Layer 9 of a small transformer language model trained on English Wikipedia (13 layers, counted from 0, width 128).
A neuron's activation on a vector x is SiLU(gate . x) times (in . x), where the dot is the dot product.
The model reads these tokens: " chair" "ed" " the" " talk" "s." " By" " then" " T" "ong" "og" "ara" " open" "ly" " fav" "our" "ed" " un"

The vector x that enters this layer's MLP at each token. A number n stands for n times 0.0072.
0 " chair": 118 41 92 26 85 -7 53 -214 14 25 -95 -21 47 120 -379 69 222 -17 52 -11 -189 -134 55 16 244 -91 18 -39 83 64 100 126 -71 -59 -75 53 -26 15 -49 40 74 32 -43 33 51 39 77 19 81 -70 -3 -48 31 -28 -27 -127 -2 -81 -175 -90 0 1 53 28 -56 -32 -62 96 -91 87 -158 -43 456 -118 58 69 10 -183 61 -20 -12 101 79 -118 167 -13 -5 12 -129 126 26 -29 29 -94 -72 78 34 -25 -24 62 123 -28 -57 81 -31 -43 -1 -30 43 87 51 -50 -42 109 16 51 26 28 30 262 46 -2 -46 30 125 16 103 140
1 "ed": -15 109 7 26 36 -51 -6 -216 78 -22 -89 -75 28 -10 -390 42 223 61 -91 -199 -225 114 73 72 134 -100 77 72 5 -29 95 62 -66 -108 -142 -15 38 -27 0 -75 73 -23 -75 86 33 -93 43 -5 44 69 79 2 112 210 -96 -157 -39 5 -97 -152 71 104 62 -19 -90 34 -51 82 -84 117 -61 1 379 -40 125 118 -15 28 85 -50 64 93 1 -130 79 -22 38 113 -28 127 5 -17 16 11 -40 -58 117 -22 85 110 -90 83 -87 146 -82 -94 49 -66 20 54 -29 -98 -84 214 -51 -5 3 -32 70 240 77 -118 63 -45 14 34 105 52
2 " the": 222 208 72 3 -87 -6 43 -155 16 -41 -6 -69 -37 33 -375 89 -95 -44 -33 -66 -109 62 87 28 119 -53 58 6 57 -42 103 45 -126 -83 -4 -51 33 -28 -1 -85 34 92 -103 27 45 -30 -22 -18 -8 9 -33 61 9 -49 -6 -224 -5 -96 -125 -74 112 -42 -44 38 -28 -36 -23 87 -51 67 -103 82 285 -33 144 -5 -15 14 12 -39 75 23 42 -42 142 58 50 34 -165 150 -103 -93 59 -12 -17 2 80 169 -50 -24 -79 42 19 94 26 -8 51 -15 -15 26 16 -103 -92 74 -54 46 -8 14 -83 164 128 -399 -43 54 61 48 12 92
3 " talk": -35 8 52 85 -59 116 111 -66 -119 92 -44 -207 -45 -52 -253 81 203 99 45 175 -239 -122 92 -3 159 53 27 25 87 92 -10 171 -186 -14 18 -15 -92 21 -23 -44 69 167 -39 73 97 -135 -5 -79 23 56 -34 51 -94 -114 -71 -119 -80 -86 -125 -125 -4 72 -86 40 -7 13 -39 114 -42 -11 -131 -99 365 -84 -94 -55 -121 -15 79 -14 -48 115 -91 -66 212 20 112 -128 -98 7 81 -54 -18 -33 118 55 -135 -2 -15 -8 -95 80 -161 37 -9 49 205 -5 -73 74 -45 -23 -112 61 -10 56 -20 -19 -138 285 33 16 -68 37 4 -45 168 224
4 "s.": 271 210 54 94 23 -116 -92 -204 49 -19 -29 -96 -64 -51 -356 54 52 29 -78 30 -81 36 106 31 97 27 2 17 40 -8 21 8 -47 -155 -25 -20 77 -41 -27 -30 63 140 -245 3 63 -13 -60 -21 -31 -40 41 -8 0 -21 102 -157 72 -147 -110 -87 48 -16 -174 36 -69 -63 113 38 -40 76 -116 281 395 -1 108 -52 47 -31 -97 -33 24 128 85 -31 219 39 -25 3 -233 135 -3 -5 65 -108 29 88 33 -84 -41 57 175 107 42 78 31 -103 39 17 33 50 45 13 -116 75 -4 54 -37 95 -160 18 64 -101 -58 106 69 45 46 78
5 " By": 289 83 -23 -25 -30 -39 4 -93 24 4 -159 -9 38 -81 -275 -9 47 115 -186 13 -15 -155 -24 102 136 -24 -15 -39 123 17 44 -46 -3 -139 12 -104 -76 -121 4 -36 34 -4 -163 57 114 6 43 -51 20 20 106 129 -98 -7 78 -166 148 -181 49 -182 102 143 -31 105 1 -21 71 68 42 145 -39 202 200 11 -80 -92 -10 -149 -207 -98 -130 -25 56 -118 45 151 39 82 -220 34 98 60 -53 40 -123 71 -57 -103 -67 0 6 -22 49 23 85 -44 83 20 -79 -5 -78 -235 -16 -214 -36 24 87 31 -7 204 165 -224 18 63 114 7 11 -79
6 " then": 65 15 102 -32 -23 105 -90 -32 68 45 -159 33 62 -29 -131 79 86 131 -135 43 16 -144 145 -15 177 53 122 -77 105 40 149 -97 41 -17 132 12 -65 -76 -13 16 -38 -8 -247 121 171 -23 25 -162 -65 28 119 11 -56 127 90 -78 -43 -119 -79 -1 -14 42 -176 115 14 -109 175 29 -80 55 5 -4 392 -52 -18 124 109 -72 -28 -68 -68 -73 26 104 33 56 -79 -97 -118 -19 110 -46 18 74 -183 -10 -108 -55 11 -7 -96 116 -91 81 -17 -100 46 52 -71 78 -119 -101 -12 -217 74 95 147 -46 -46 318 4 -30 -55 137 -49 115 -7 78
7 " T": 153 -101 82 70 -41 15 -59 -25 -99 25 -83 121 -21 39 -93 -49 -19 46 -175 -9 -69 81 -22 -36 86 -73 3 -39 14 -78 162 -6 76 7 -98 -55 48 152 84 -56 -54 11 -193 47 178 -183 -14 -11 -46 -109 -48 72 -115 77 -8 -156 23 -57 -49 -109 12 48 -34 53 116 17 -72 16 -84 15 -375 81 62 -53 37 -41 -104 -29 5 12 1 35 -73 -48 288 96 -68 -101 -253 49 90 -56 20 11 14 -44 -31 76 30 164 -14 -44 -16 250 44 -156 12 129 -133 -63 -184 -185 -10 -146 -97 16 92 -47 -75 180 92 63 -132 126 -118 -60 -47 340
8 "ong": 13 -63 -53 29 -19 -264 -309 26 -14 96 -131 154 73 46 49 106 -152 71 -167 11 48 -61 87 -86 180 -114 40 0 26 49 98 -119 -53 -58 104 -16 91 -42 25 -111 -4 -58 -71 10 20 -180 -97 100 72 46 49 -125 71 29 -27 20 88 28 -22 -143 -33 -37 -127 212 -5 40 -227 31 -56 -24 -418 -159 17 144 100 -106 -11 -24 -99 -41 -189 -39 -72 28 120 100 28 -40 -90 -12 94 -133 23 -14 13 89 -69 152 24 74 -25 80 -59 231 64 -22 79 -34 16 265 -7 -135 70 -9 61 31 47 35 -82 78 -44 54 -17 91 -24 -37 7 139
9 "og": -26 139 16 133 34 -49 -372 -183 -51 67 -103 232 66 -110 118 120 -92 146 25 31 -158 89 196 -226 109 -115 -65 -82 54 -77 84 -157 6 -32 -11 -64 103 72 62 -133 -100 21 -40 101 32 -165 -107 23 22 -43 45 36 -13 -38 -21 -127 -36 54 -25 -56 13 173 -155 -7 57 -3 -23 -3 -6 -34 -337 -257 48 162 -11 -28 -58 -4 -102 -59 -97 -41 -82 -90 120 18 -68 -137 -24 40 169 -35 11 72 5 -22 84 180 62 96 79 50 -119 63 176 22 99 -31 52 179 82 -69 -20 -146 -57 42 29 85 -62 57 180 39 74 79 37 -52 57 85
10 "ara": -11 151 73 100 33 35 -452 -193 22 81 -137 160 -5 -81 143 11 -83 -28 -67 -37 8 -4 88 -63 132 -75 -22 48 87 -35 78 -19 11 20 178 15 53 23 -22 -49 -36 25 -280 127 -1 -205 84 -84 134 -112 52 -44 -41 76 -26 -154 78 10 72 -76 -41 67 -182 14 -147 -13 -60 167 -125 -30 -200 -224 109 -30 30 -55 -109 13 -79 52 -161 -97 33 -93 152 -13 11 -48 -38 2 -152 -56 -26 -27 -2 37 -20 94 24 151 106 22 -104 55 28 4 48 -74 -178 87 38 56 -76 58 15 3 -87 150 -130 276 257 22 12 -83 82 -32 -29 -10
11 " open": 67 -15 19 14 86 48 -49 -105 48 82 -35 77 -77 22 -160 109 175 112 12 22 -195 -129 78 57 46 -152 -1 3 -17 25 99 93 32 3 38 6 -171 -40 -140 -135 51 -24 -6 134 142 -12 17 -41 82 -86 -40 -93 -11 -7 -149 -105 28 -101 -31 -70 -10 126 31 150 -98 -25 -82 15 -241 -17 -128 39 474 -89 -38 46 39 -44 -57 74 176 226 87 -117 114 -1 -13 -2 -263 -76 -31 17 -28 -125 -56 58 -31 60 2 -71 -187 -30 34 -69 -7 -54 16 -64 -68 159 -103 -209 -97 42 -25 43 51 16 -29 201 114 1 13 16 99 56 -91 31
12 "ly": 88 102 49 196 67 138 -23 -48 281 -36 -101 119 6 91 -259 42 206 16 -14 -36 -20 -119 20 74 116 -24 95 182 21 -63 112 107 12 -74 -83 60 -11 66 -90 46 77 82 -241 175 156 -143 -49 -137 16 -128 -40 -88 -13 108 -50 -134 -35 48 -114 -53 -10 38 -66 53 -140 -12 11 -26 51 -54 -42 -36 349 -75 94 -30 -28 -48 -58 64 -52 -89 -16 -36 55 3 -75 65 -230 130 25 108 116 6 -10 79 115 -6 3 42 -169 -33 21 -38 83 -25 74 -77 -77 120 -13 -91 -89 26 0 48 133 81 3 190 113 -216 -57 33 47 32 -32 -114
13 " fav": 106 52 112 56 30 65 170 -104 27 -20 -84 6 -30 -74 -104 -70 -34 66 -39 94 -197 -98 139 57 182 -156 25 -8 -27 44 111 37 83 -79 -61 -14 111 28 -9 -31 -65 30 -14 142 42 -36 -13 55 231 -81 -88 -65 12 -56 39 -216 34 -181 13 -80 -22 0 -8 98 -37 -68 -35 178 -76 19 -120 41 399 37 -19 -62 -139 -183 -54 -112 53 -84 191 -41 74 146 -78 1 -205 138 101 89 -75 -113 26 29 7 23 98 -27 -227 -142 142 -115 -45 -14 106 71 -113 26 15 -142 -24 -6 -89 161 -26 -147 -49 39 76 118 -23 -59 115 66 119 18
14 "our": 107 68 64 -57 116 8 37 -132 -25 -69 84 -16 108 79 -224 -81 39 73 50 88 -137 -171 -35 13 192 -51 32 56 60 51 128 -55 -181 -61 14 50 -29 121 -107 10 -16 20 48 65 -44 -62 121 32 193 87 -28 -66 -138 175 -73 -211 -109 -85 -103 47 -81 8 14 -9 -91 85 -182 202 -117 35 94 33 342 -42 -192 84 30 -60 -109 5 -201 35 -41 -13 185 78 -10 88 120 111 115 71 27 -121 -97 134 75 -19 73 118 22 7 -87 7 8 -28 -11 0 -71 126 21 43 -210 92 2 -15 2 -119 28 272 -198 -63 50 -67 26 -65 157 40
15 "ed": 26 136 -8 10 60 -96 -116 -89 132 13 -34 -66 24 -83 -232 39 128 122 -92 -100 -117 -79 9 95 61 -120 -7 185 -60 50 137 49 -50 -33 -88 16 -46 36 -68 -30 193 -20 -43 164 37 -81 59 15 127 65 -9 -9 12 216 47 -179 -5 -25 -32 -96 10 219 9 -109 8 9 38 56 -75 35 -14 79 441 -46 2 152 -2 -25 -77 -27 78 97 38 -67 72 8 18 157 -1 110 32 70 18 -72 -49 30 107 -45 61 -55 -158 14 -64 55 -33 -6 38 58 -44 118 -119 -202 -139 148 -69 -33 -4 -75 -30 267 121 -153 -93 -98 -2 25 8 -31
16 " un": 44 0 -120 187 74 102 200 -180 -28 -21 -33 5 136 50 -110 -29 -46 116 -23 228 -140 -18 -20 -6 54 29 -8 -57 -45 31 90 164 49 114 -35 39 45 60 -48 31 132 147 -21 158 82 -56 180 -146 78 10 -134 -66 20 11 132 -117 90 -34 -57 -137 61 108 -2 38 19 -72 -150 73 -5 112 -44 -44 285 108 156 -52 -105 -90 7 -169 -68 -75 103 69 266 -65 10 78 -199 -13 158 53 49 -7 -56 127 -116 -6 -57 -57 -70 -44 -82 -31 -40 -138 68 -74 8 172 -59 -290 -186 -13 -4 -55 -36 -14 -52 115 -121 -17 -46 -7 159 35 80 243

Each question shows the input weights of one neuron of the MLP. A number n stands for n times 0.0023.

n229 gate: -45 30 -3 -73 -60 86 9 -32 23 60 54 149 56 123 -22 -198 -73 -58 -154 -60 -176 95 -103 123 -9 -34 29 -47 54 -49 -32 -138 93 -76 -59 -65 25 -106 78 -20 34 142 177 -58 -8 30 89 -131 89 -8 112 -22 -152 57 100 -102 -23 -88 47 -120 -47 -142 3 66 67 146 -99 -51 -46 9 -149 9 52 231 -87 -20 82 81 -86 -3 -132 132 -123 9 6 3 -109 -49 95 -50 110 54 175 -138 -116 34 -28 -76 -265 32 -28 -118 149 -34 -271 163 74 137 -38 -119 75 34 106 -50 -129 73 -22 113 -36 -175 9 -37 55 14 14 -69 -15 125
n229 in: 8 15 -20 -153 -96 -73 -96 103 71 -57 0 85 -28 46 -69 -58 20 10 119 -8 23 -49 62 -53 -8 -43 21 70 -64 -35 16 -78 -76 10 -38 41 -86 -13 255 221 -51 72 18 165 -114 -136 -65 -178 -34 61 -34 10 99 -15 85 -54 192 95 53 129 45 38 68 0 38 -16 137 75 5 89 67 23 197 -81 63 -68 -120 18 49 -50 10 -151 31 -57 -76 34 54 29 -107 -40 -69 92 66 29 -120 -25 -41 29 -28 98 -45 -82 -93 -13 55 114 -10 -142 -35 76 23 -72 -88 117 -93 -81 -190 47 95 125 -85 55 -125 -143 -171 88 -97 118
On which token does it fire most? 13 " fav"

n318 gate: 98 -153 130 -11 -11 63 -89 -58 -47 67 83 35 24 -59 -23 40 -19 95 203 -89 -3 -152 -16 -97 23 80 121 -121 -108 -114 -85 3 -55 127 0 43 19 -194 47 -147 -112 -101 38 154 -79 117 26 183 -157 -64 5 84 95 94 84 45 0 92 103 124 -8 90 30 -48 -79 -198 -55 132 63 77 20 79 -99 -82 66 11 77 -27 54 79 -32 39 24 35 19 87 -68 -46 -106 11 77 61 11 66 51 -136 -40 49 -53 -116 11 -104 163 -134 60 3 -94 -77 -31 115 48 -24 46 256 68 11 -29 -57 128 37 -78 -118 -57 45 262 -59 -11 -65
n318 in: -87 109 22 30 -96 -44 -13 -78 -187 -39 70 -122 161 119 -139 -5 172 25 -116 78 -64 33 104 86 95 -90 -13 -7 -13 -131 36 66 -77 17 23 63 22 -45 -104 8 -68 -138 86 28 54 102 76 -28 96 48 -104 96 41 86 -114 95 28 -76 143 -30 40 35 163 136 -15 53 -119 106 10 8 18 -3 93 18 23 -59 83 77 117 96 144 -29 46 119 43 -3 -18 74 149 -34 -3 83 -35 -117 -78 85 -25 -36 -75 -79 59 -15 -168 -5 -46 67 -78 -149 27 -72 -64 20 127 -3 -92 46 55 -28 -76 76 94 35 -3 -62 -173 -38 -127 212
On which token does it fire most? 11 " open"

n241 gate: -59 30 98 68 24 170 143 105 67 -3 159 42 47 -34 -218 103 0 -96 -116 -247 19 48 69 36 14 -60 -42 -103 66 0 -59 19 -180 10 -164 -31 -99 13 39 199 -5 -48 24 -8 -3 -71 64 63 74 37 -40 97 3 -94 61 75 -79 -13 -162 -71 23 -57 130 -39 -121 -19 48 53 77 -48 96 -32 -62 -85 145 64 -159 -41 -8 92 -74 -24 -85 -24 115 77 45 -29 71 8 -52 -21 -13 54 47 18 -21 45 73 185 -105 -3 -95 47 -59 18 188 85 -40 -164 -59 95 40 214 196 -86 62 -53 61 -136 -16 121 0 -72 100 68 -8 32
n241 in: -5 -74 130 30 196 51 -56 10 94 -135 0 35 76 115 -31 -81 89 15 -113 -92 103 55 3 -7 10 118 -30 -12 65 213 -33 -75 -130 -2 45 121 -12 -45 2 -55 49 -84 -93 153 17 75 -19 -70 138 92 10 -59 -45 40 30 79 -186 -75 -93 -88 32 -73 48 35 -49 0 -127 165 61 -51 -94 -13 99 -10 61 -91 -15 -133 78 -114 8 75 -28 47 56 -94 -33 66 72 -85 -12 -67 49 -115 102 62 42 112 -10 -53 -27 37 13 55 -18 -182 31 172 -24 -115 83 -15 148 10 108 25 47 -15 70 -80 -222 32 -56 61 48 55 -181 -10
On which three tokens does it fire most, strongest first? 0 " chair", 1 "ed", 14 "our"

n237 gate: -23 71 10 -281 -139 34 -62 -41 8 95 -113 -77 -78 72 -79 104 100 21 -55 -50 38 75 -16 75 -11 -45 -175 -72 -37 74 206 -64 106 96 -61 13 99 -77 -49 -169 -76 -92 83 -189 68 157 -57 -19 -43 -113 -104 -48 13 -93 -27 -108 -176 146 -114 207 83 -13 -8 53 -75 -107 70 133 -13 51 86 32 -43 -62 -214 -32 95 141 163 -46 67 126 -59 40 99 -19 -61 -8 -58 -41 8 26 -105 -27 48 31 84 8 -5 24 41 8 -43 63 38 81 -100 -29 86 81 -34 144 -144 -98 19 -84 52 48 39 -88 72 -116 83 70 109 -13 60 29
n237 in: -18 -65 -73 0 -123 61 111 -107 -106 196 64 -44 -107 56 -78 79 -18 65 93 102 -9 -30 28 68 -17 -14 -79 -9 21 47 62 156 -33 16 -80 -39 82 90 54 -44 -51 -131 126 83 64 -2 29 132 72 -92 79 2 42 74 -21 -48 -142 -139 23 0 -5 72 105 -125 66 -49 47 179 19 -49 -27 -77 80 -68 69 -56 34 18 -143 45 21 91 44 -30 42 115 -49 -82 43 0 -57 -53 -32 67 78 5 9 -95 -48 119 -93 9 37 -30 -96 -71 -65 -27 84 64 66 70 -35 -5 -7 113 -75 16 41 -43 88 151 239 -41 67 -7 154 46
On which three tokens does it fire most, strongest first? 11 " open", 0 " chair", 1 "ed"

n234 gate: 149 -6 21 9 138 -15 87 97 112 -79 -121 64 3 -76 62 176 -42 58 18 6 6 -40 110 104 122 54 -3 -110 40 50 -37 -276 -16 -87 -54 -70 -78 -156 -63 123 3 187 -150 96 -75 79 -92 -76 98 -12 -104 -40 12 125 3 -36 86 -12 -24 15 179 -95 -49 52 12 89 90 -101 9 208 0 62 -211 15 -103 71 -18 75 129 -125 21 -154 -119 -98 -275 99 -98 240 114 -3 9 -124 82 50 -94 208 -75 52 54 -156 15 -232 -71 -122 -46 102 127 -84 131 -72 -27 86 55 -44 34 -118 18 130 62 133 -110 140 173 0 6 -156 -94 -27
n234 in: -50 -68 96 -171 71 -3 -83 -50 -209 -42 -99 201 80 100 -248 85 37 -22 -56 62 11 65 43 8 -182 -5 -103 98 5 73 33 -68 179 21 118 48 -59 -3 130 -87 190 47 -33 -30 -188 135 39 -19 144 81 92 -41 71 -116 14 8 -54 87 34 -43 -93 -19 93 78 64 -3 -25 -138 -186 -25 -74 -11 69 -25 -3 -25 166 -138 -145 37 -106 -64 79 -62 115 -88 193 76 36 8 110 24 -35 86 -24 -203 -64 62 45 76 -98 -3 38 -3 -104 -21 -52 11 -96 -50 50 -41 22 -84 11 182 13 -36 66 79 11 130 90 40 -133 8 91 43
Its two highest activations, in order, are on tokens 5 " By", 6 " then"

n89 gate: -41 69 -27 -119 -14 74 -125 -24 115 -56 32 74 -59 16 -89 133 -52 93 -23 -65 -16 114 -35 -36 7 18 -9 108 -92 -35 14 -81 -40 34 -80 -60 -139 -67 -79 198 160 -33 -58 2 5 2 141 -74 9 -64 74 94 39 2 70 27 49 32 -23 -88 -86 79 -70 46 108 44 12 44 -16 14 99 -187 -49 -91 205 0 119 -64 -2 67 51 52 12 12 -86 -12 125 93 10 79 2 30 -64 140 -60 187 25 -59 -57 -37 -29 55 54 -9 -100 -114 78 -84 137 101 -102 -102 86 -14 -37 94 30 9 92 -22 67 -86 21 86 102 0 -28 -30
n89 in: -80 -72 6 -11 -123 -59 23 26 -22 78 -23 58 -6 -69 -39 -101 -11 -110 -23 17 9 147 41 -23 -65 13 -86 10 -41 0 -64 -22 -13 -42 30 40 -49 11 -128 -86 146 -68 -62 59 -78 -93 -98 69 2 -38 -11 -103 -97 94 37 -38 -30 0 67 -49 -86 15 63 -39 -73 -11 -103 -90 -89 -159 47 -28 89 -41 63 113 -21 -21 0 81 82 51 88 -107 -28 76 17 -35 69 100 -34 -64 -34 0 15 135 -78 -16 2 103 -56 150 52 58 -41 -160 27 -46 -43 96 34 -159 146 9 -28 20 40 -52 125 12 182 -14 -78 21 -22 -28 121 -77
On which three tokens does it fire most, strongest first? 15 "ed", 1 "ed", 12 "ly"

n226 gate: -66 -24 31 69 -23 -137 -55 -28 -30 -37 -11 -11 -27 38 7 44 69 -59 58 -65 0 61 32 139 97 89 -124 26 59 -74 58 14 -2 49 103 4 -58 -20 -2 34 92 24 120 41 33 -7 7 68 0 -25 -202 -64 -39 103 -104 67 -177 68 -84 -2 -113 13 14 90 106 -34 -214 68 -64 80 -38 126 16 46 -25 -16 29 142 -48 -18 52 -26 -36 5 -78 82 -82 -18 -61 -161 -101 -74 0 37 38 -7 -20 43 285 -75 -2 -31 -89 -34 -80 -4 139 24 -4 -28 166 0 -143 16 -52 -7 27 -21 127 0 61 -19 -48 -2 66 -72 -32 -72
n226 in: 2 -99 -44 56 72 -62 -120 -28 -127 76 -143 -17 77 145 9 -36 29 -126 -55 162 -37 124 -49 46 -150 -121 -91 -10 118 9 18 47 -18 -31 63 -46 63 -172 -63 -25 -41 5 12 45 -39 -48 -100 54 -119 -51 -153 -16 -173 -37 47 112 -62 12 -24 118 144 -5 -25 140 -10 30 -115 -22 -62 85 59 25 -25 47 -90 22 71 -106 15 -179 153 -51 -20 34 -147 2 17 -52 -38 -153 -39 -56 -44 -33 59 -15 100 -119 56 -146 19 -68 79 -108 -22 -46 206 -7 40 -68 55 -81 -47 15 94 -20 -7 17 146 103 30 100 -72 146 -57 -42 55 39
On which token does it fire most? 11 " open"

n50 gate: -245 -10 -75 51 139 -24 12 -120 83 165 -94 -55 131 -3 -65 168 70 38 -88 27 -236 90 -68 104 46 -169 -103 114 -119 -44 -78 -192 50 -59 -65 70 -48 174 -43 60 210 -42 44 -86 -16 68 -26 98 -145 41 41 46 5 -5 74 132 -145 -52 72 -52 45 53 -124 27 152 66 169 -65 -36 3 91 74 -42 97 -83 220 89 112 55 -11 -30 98 52 -112 6 -99 -27 3 11 96 40 -16 -22 62 -41 -99 13 57 8 -66 66 24 -60 125 85 11 102 24 10 67 101 41 -11 143 -90 -86 -118 -52 26 -108 196 67 -14 88 5 52 -11 46
n50 in: -26 -101 87 48 16 105 114 -30 -41 -98 -104 170 150 -3 -153 113 -40 -79 76 166 117 173 22 -47 17 21 -132 -79 -46 8 58 -62 68 100 -45 -136 -5 -56 -171 -68 -85 -44 57 -22 -71 -81 104 -156 -67 91 -22 -20 -57 35 0 -32 62 204 -137 -67 13 -116 114 150 -74 -73 -38 16 114 -27 42 3 82 -27 19 -52 -48 3 168 272 -89 8 43 178 -106 11 92 -81 95 -3 21 91 117 11 -59 -11 173 61 74 -86 -10 29 30 11 3 85 18 -40 -51 -30 -63 22 8 127 195 -110 34 3 110 68 132 23 -16 105 -159 -11 126 -64
On which token does it fire most, and how strongly? 1 "ed", at about 2.2

n22 gate: -35 87 -115 6 -33 -35 -32 130 12 9 -184 67 -89 -69 -99 35 74 36 -18 0 112 -39 94 -6 60 -116 -24 -161 144 58 -62 85 64 -30 167 21 -45 36 135 240 18 159 -54 80 -177 -56 -199 -15 -27 42 36 80 -24 84 314 -170 -124 -33 56 -33 -153 -38 -39 180 -59 -139 -138 -45 -109 52 82 -146 49 -6 15 -112 60 101 9 97 81 12 -115 105 -82 -165 157 -9 31 9 119 48 6 43 30 15 98 -249 -83 73 -50 45 100 -159 -15 -36 139 186 -89 -144 -83 -69 -30 -53 -21 6 30 137 143 -3 -105 -135 24 -241 -66 -99 71 -54
n22 in: 55 56 -89 -64 139 -120 106 -39 -48 82 -125 127 -115 -50 20 98 43 59 55 59 41 -165 -238 46 -37 84 23 -143 -20 -8 45 74 6 -43 3 6 153 -41 9 -56 -90 11 -68 78 -81 36 -217 232 41 -111 109 211 89 70 -94 29 -88 -105 40 91 -135 43 18 141 46 -130 -18 -38 30 30 -175 98 -221 -18 -21 -86 6 -98 12 17 88 -54 -24 -47 50 -54 150 -86 -76 206 58 -79 171 103 -26 35 38 -126 32 -150 -26 -9 -41 108 21 -12 25 -37 -214 -150 -3 -18 71 15 41 108 -23 223 303 134 -147 -34 86 -60 -53 -32 45 -6
On which token does it fire most? 5 " By"

n8 gate: -121 22 -139 13 -49 -15 270 -137 26 5 -112 65 58 -62 -5 65 -53 18 5 131 36 39 247 20 5 -33 -36 65 44 -30 24 91 -29 159 -13 10 -79 110 -23 -26 -71 -133 54 -52 123 -122 22 -82 13 28 41 78 -121 -130 -178 -79 -15 -69 -55 -3 40 95 -23 -28 10 -121 -115 -46 117 -117 97 49 -246 68 -81 80 36 -18 44 -110 -28 85 -41 82 57 188 204 23 80 -53 -104 -3 -36 77 -92 81 109 120 38 -83 -70 76 72 61 -174 -35 -84 -5 -17 -136 128 -18 26 -5 -52 -63 71 128 57 52 10 55 65 -13 3 31 -26 -54
n8 in: -27 -11 23 -9 243 161 -89 93 24 -2 90 87 -25 -58 -13 11 108 -26 -23 181 61 -108 -35 -61 -51 -23 -21 -23 84 -103 -105 7 55 -16 21 -62 30 74 -16 56 39 -11 -16 31 -18 -58 -93 30 -84 -37 -28 9 -23 -44 9 -69 -40 -163 -46 -63 112 77 113 105 -36 110 133 -40 68 99 105 92 -7 26 161 31 -72 -18 167 113 33 -29 -175 63 66 -9 -14 -89 142 157 0 42 25 -134 -21 -28 -64 -38 -67 -21 -7 -76 61 -107 16 126 2 -112 49 -59 59 -7 28 -14 -12 -66 133 -177 -39 -2 -70 87 75 -75 -51 51 -19 119
On which token does it fire most? 8 "ong"

n188 gate: 70 5 -7 -39 50 29 63 38 108 -14 -7 65 87 -101 159 94 -32 -70 -36 131 -182 -122 102 106 -73 61 -77 -22 -89 33 71 -107 86 -112 12 59 39 49 68 60 32 5 74 -68 -19 103 -62 -116 -132 -15 0 -63 -35 -27 -57 -230 -25 -27 145 -206 -87 -68 67 20 31 92 -199 -15 27 121 -96 -10 20 -68 -81 62 -37 131 2 120 82 53 27 -5 75 -38 -67 -117 67 -8 47 61 -7 64 -12 -37 181 -14 0 20 -31 -122 7 128 -67 -71 93 -122 69 -58 5 -7 42 46 -112 58 -127 85 89 163 106 53 120 31 5 -116 -81 -27
n188 in: -126 32 -55 0 -4 11 -54 -64 43 -13 108 4 -162 56 105 -91 4 22 -68 -162 -112 -9 -114 -83 82 53 13 39 53 60 86 -9 -170 15 -77 -53 114 42 67 4 -75 15 -83 43 146 78 78 45 -47 -177 11 -27 38 49 65 -29 -98 4 87 69 -83 -67 61 -102 102 -47 -64 40 0 50 -121 -29 -61 106 34 -117 84 -116 103 119 40 44 -2 18 -27 171 165 90 -30 35 -20 -130 -35 -21 -84 -86 -2 114 35 9 -78 -112 67 29 -4 -20 45 -24 51 -52 -2 98 42 -32 130 -29 18 25 89 65 -11 12 -31 22 83 -56 71 42
On which three tokens does it fire most, strongest first? 7 " T", 9 "og", 10 "ara"

n92 gate: -36 13 13 39 8 13 14 -154 38 -125 0 42 -70 114 -41 70 102 51 -88 -187 -112 122 -53 -33 -64 47 -116 -31 66 84 -65 120 105 -26 144 -55 60 -77 -26 -11 47 220 69 54 135 -30 92 -71 74 -189 -212 170 16 -189 50 73 -50 -90 21 -37 124 186 59 -26 46 45 -110 -48 -27 11 94 48 32 -29 57 171 -16 39 -8 95 198 -163 -13 -26 -5 -112 48 3 -11 123 71 -92 -39 174 13 89 117 60 96 74 -77 -183 93 42 -40 -88 -3 -106 61 8 93 21 3 -44 146 105 70 11 -44 38 -116 3 -40 -5 -19 0 -3 -106
n92 in: 82 2 -78 -99 -27 -2 -7 -7 -117 -105 -128 -89 53 -16 -39 11 72 41 -80 29 149 27 0 2 -33 98 41 -40 5 -4 65 -48 -139 9 -29 -58 45 -50 91 144 -78 9 -39 -173 -38 82 -108 59 -91 0 -32 15 43 29 -34 -60 7 -59 -53 -66 120 49 -21 -27 -124 150 -5 -5 7 -64 -123 2 5 -25 -150 -2 -164 -47 25 -123 161 30 30 75 62 -122 -36 149 -30 124 34 -162 -29 -56 34 0 29 -6 85 43 88 -87 171 59 -165 33 35 -67 56 18 -140 -91 -27 23 55 -115 114 7 48 53 23 77 -101 0 16 18 60 -48
On which token does it fire most, and how strongly? 1 "ed", at about 3.8

n319 gate: 15 89 -15 -170 15 2 127 51 188 19 -74 18 -22 117 -53 51 27 -116 -47 12 -83 -153 -20 46 68 118 132 12 72 -43 166 101 -109 -7 -114 181 -20 -67 34 -43 -82 -84 -23 -61 -86 -3 68 175 -23 -45 65 102 -15 127 -75 -49 10 47 -39 -43 -129 -29 86 107 132 151 -33 -48 -108 51 -112 -33 36 63 8 -96 -114 52 20 -104 73 -5 105 147 104 -20 93 15 106 3 -5 -72 -101 -33 17 103 30 -50 32 -145 63 62 8 5 121 81 7 -7 98 38 64 98 -13 8 -38 18 57 119 -34 -194 -97 -101 38 -32 158 -145 -130 5
n319 in: 29 -79 -86 47 111 -85 -8 31 3 -19 27 -98 -32 95 -46 -83 -49 -154 7 -30 -71 -133 -63 98 -3 -89 -142 -46 -35 -72 46 -65 -8 -115 10 30 -15 2 -90 -30 50 12 63 -74 -120 -145 -129 -43 83 -37 13 -5 50 -90 -38 -52 101 87 -54 -43 -174 -5 98 135 44 98 102 -15 13 71 89 152 31 35 -102 -124 22 133 61 85 -80 5 -218 -88 -38 -13 38 55 -67 -137 27 -25 101 -175 -5 -123 -22 -69 -7 133 -78 -17 -166 -50 -13 -54 116 197 -132 -135 27 -33 -65 222 15 110 86 94 -29 -87 80 24 -53 -39 -25 -15 -15 -55
On which token does it fire most, and how strongly? 14 "our", at about 1.5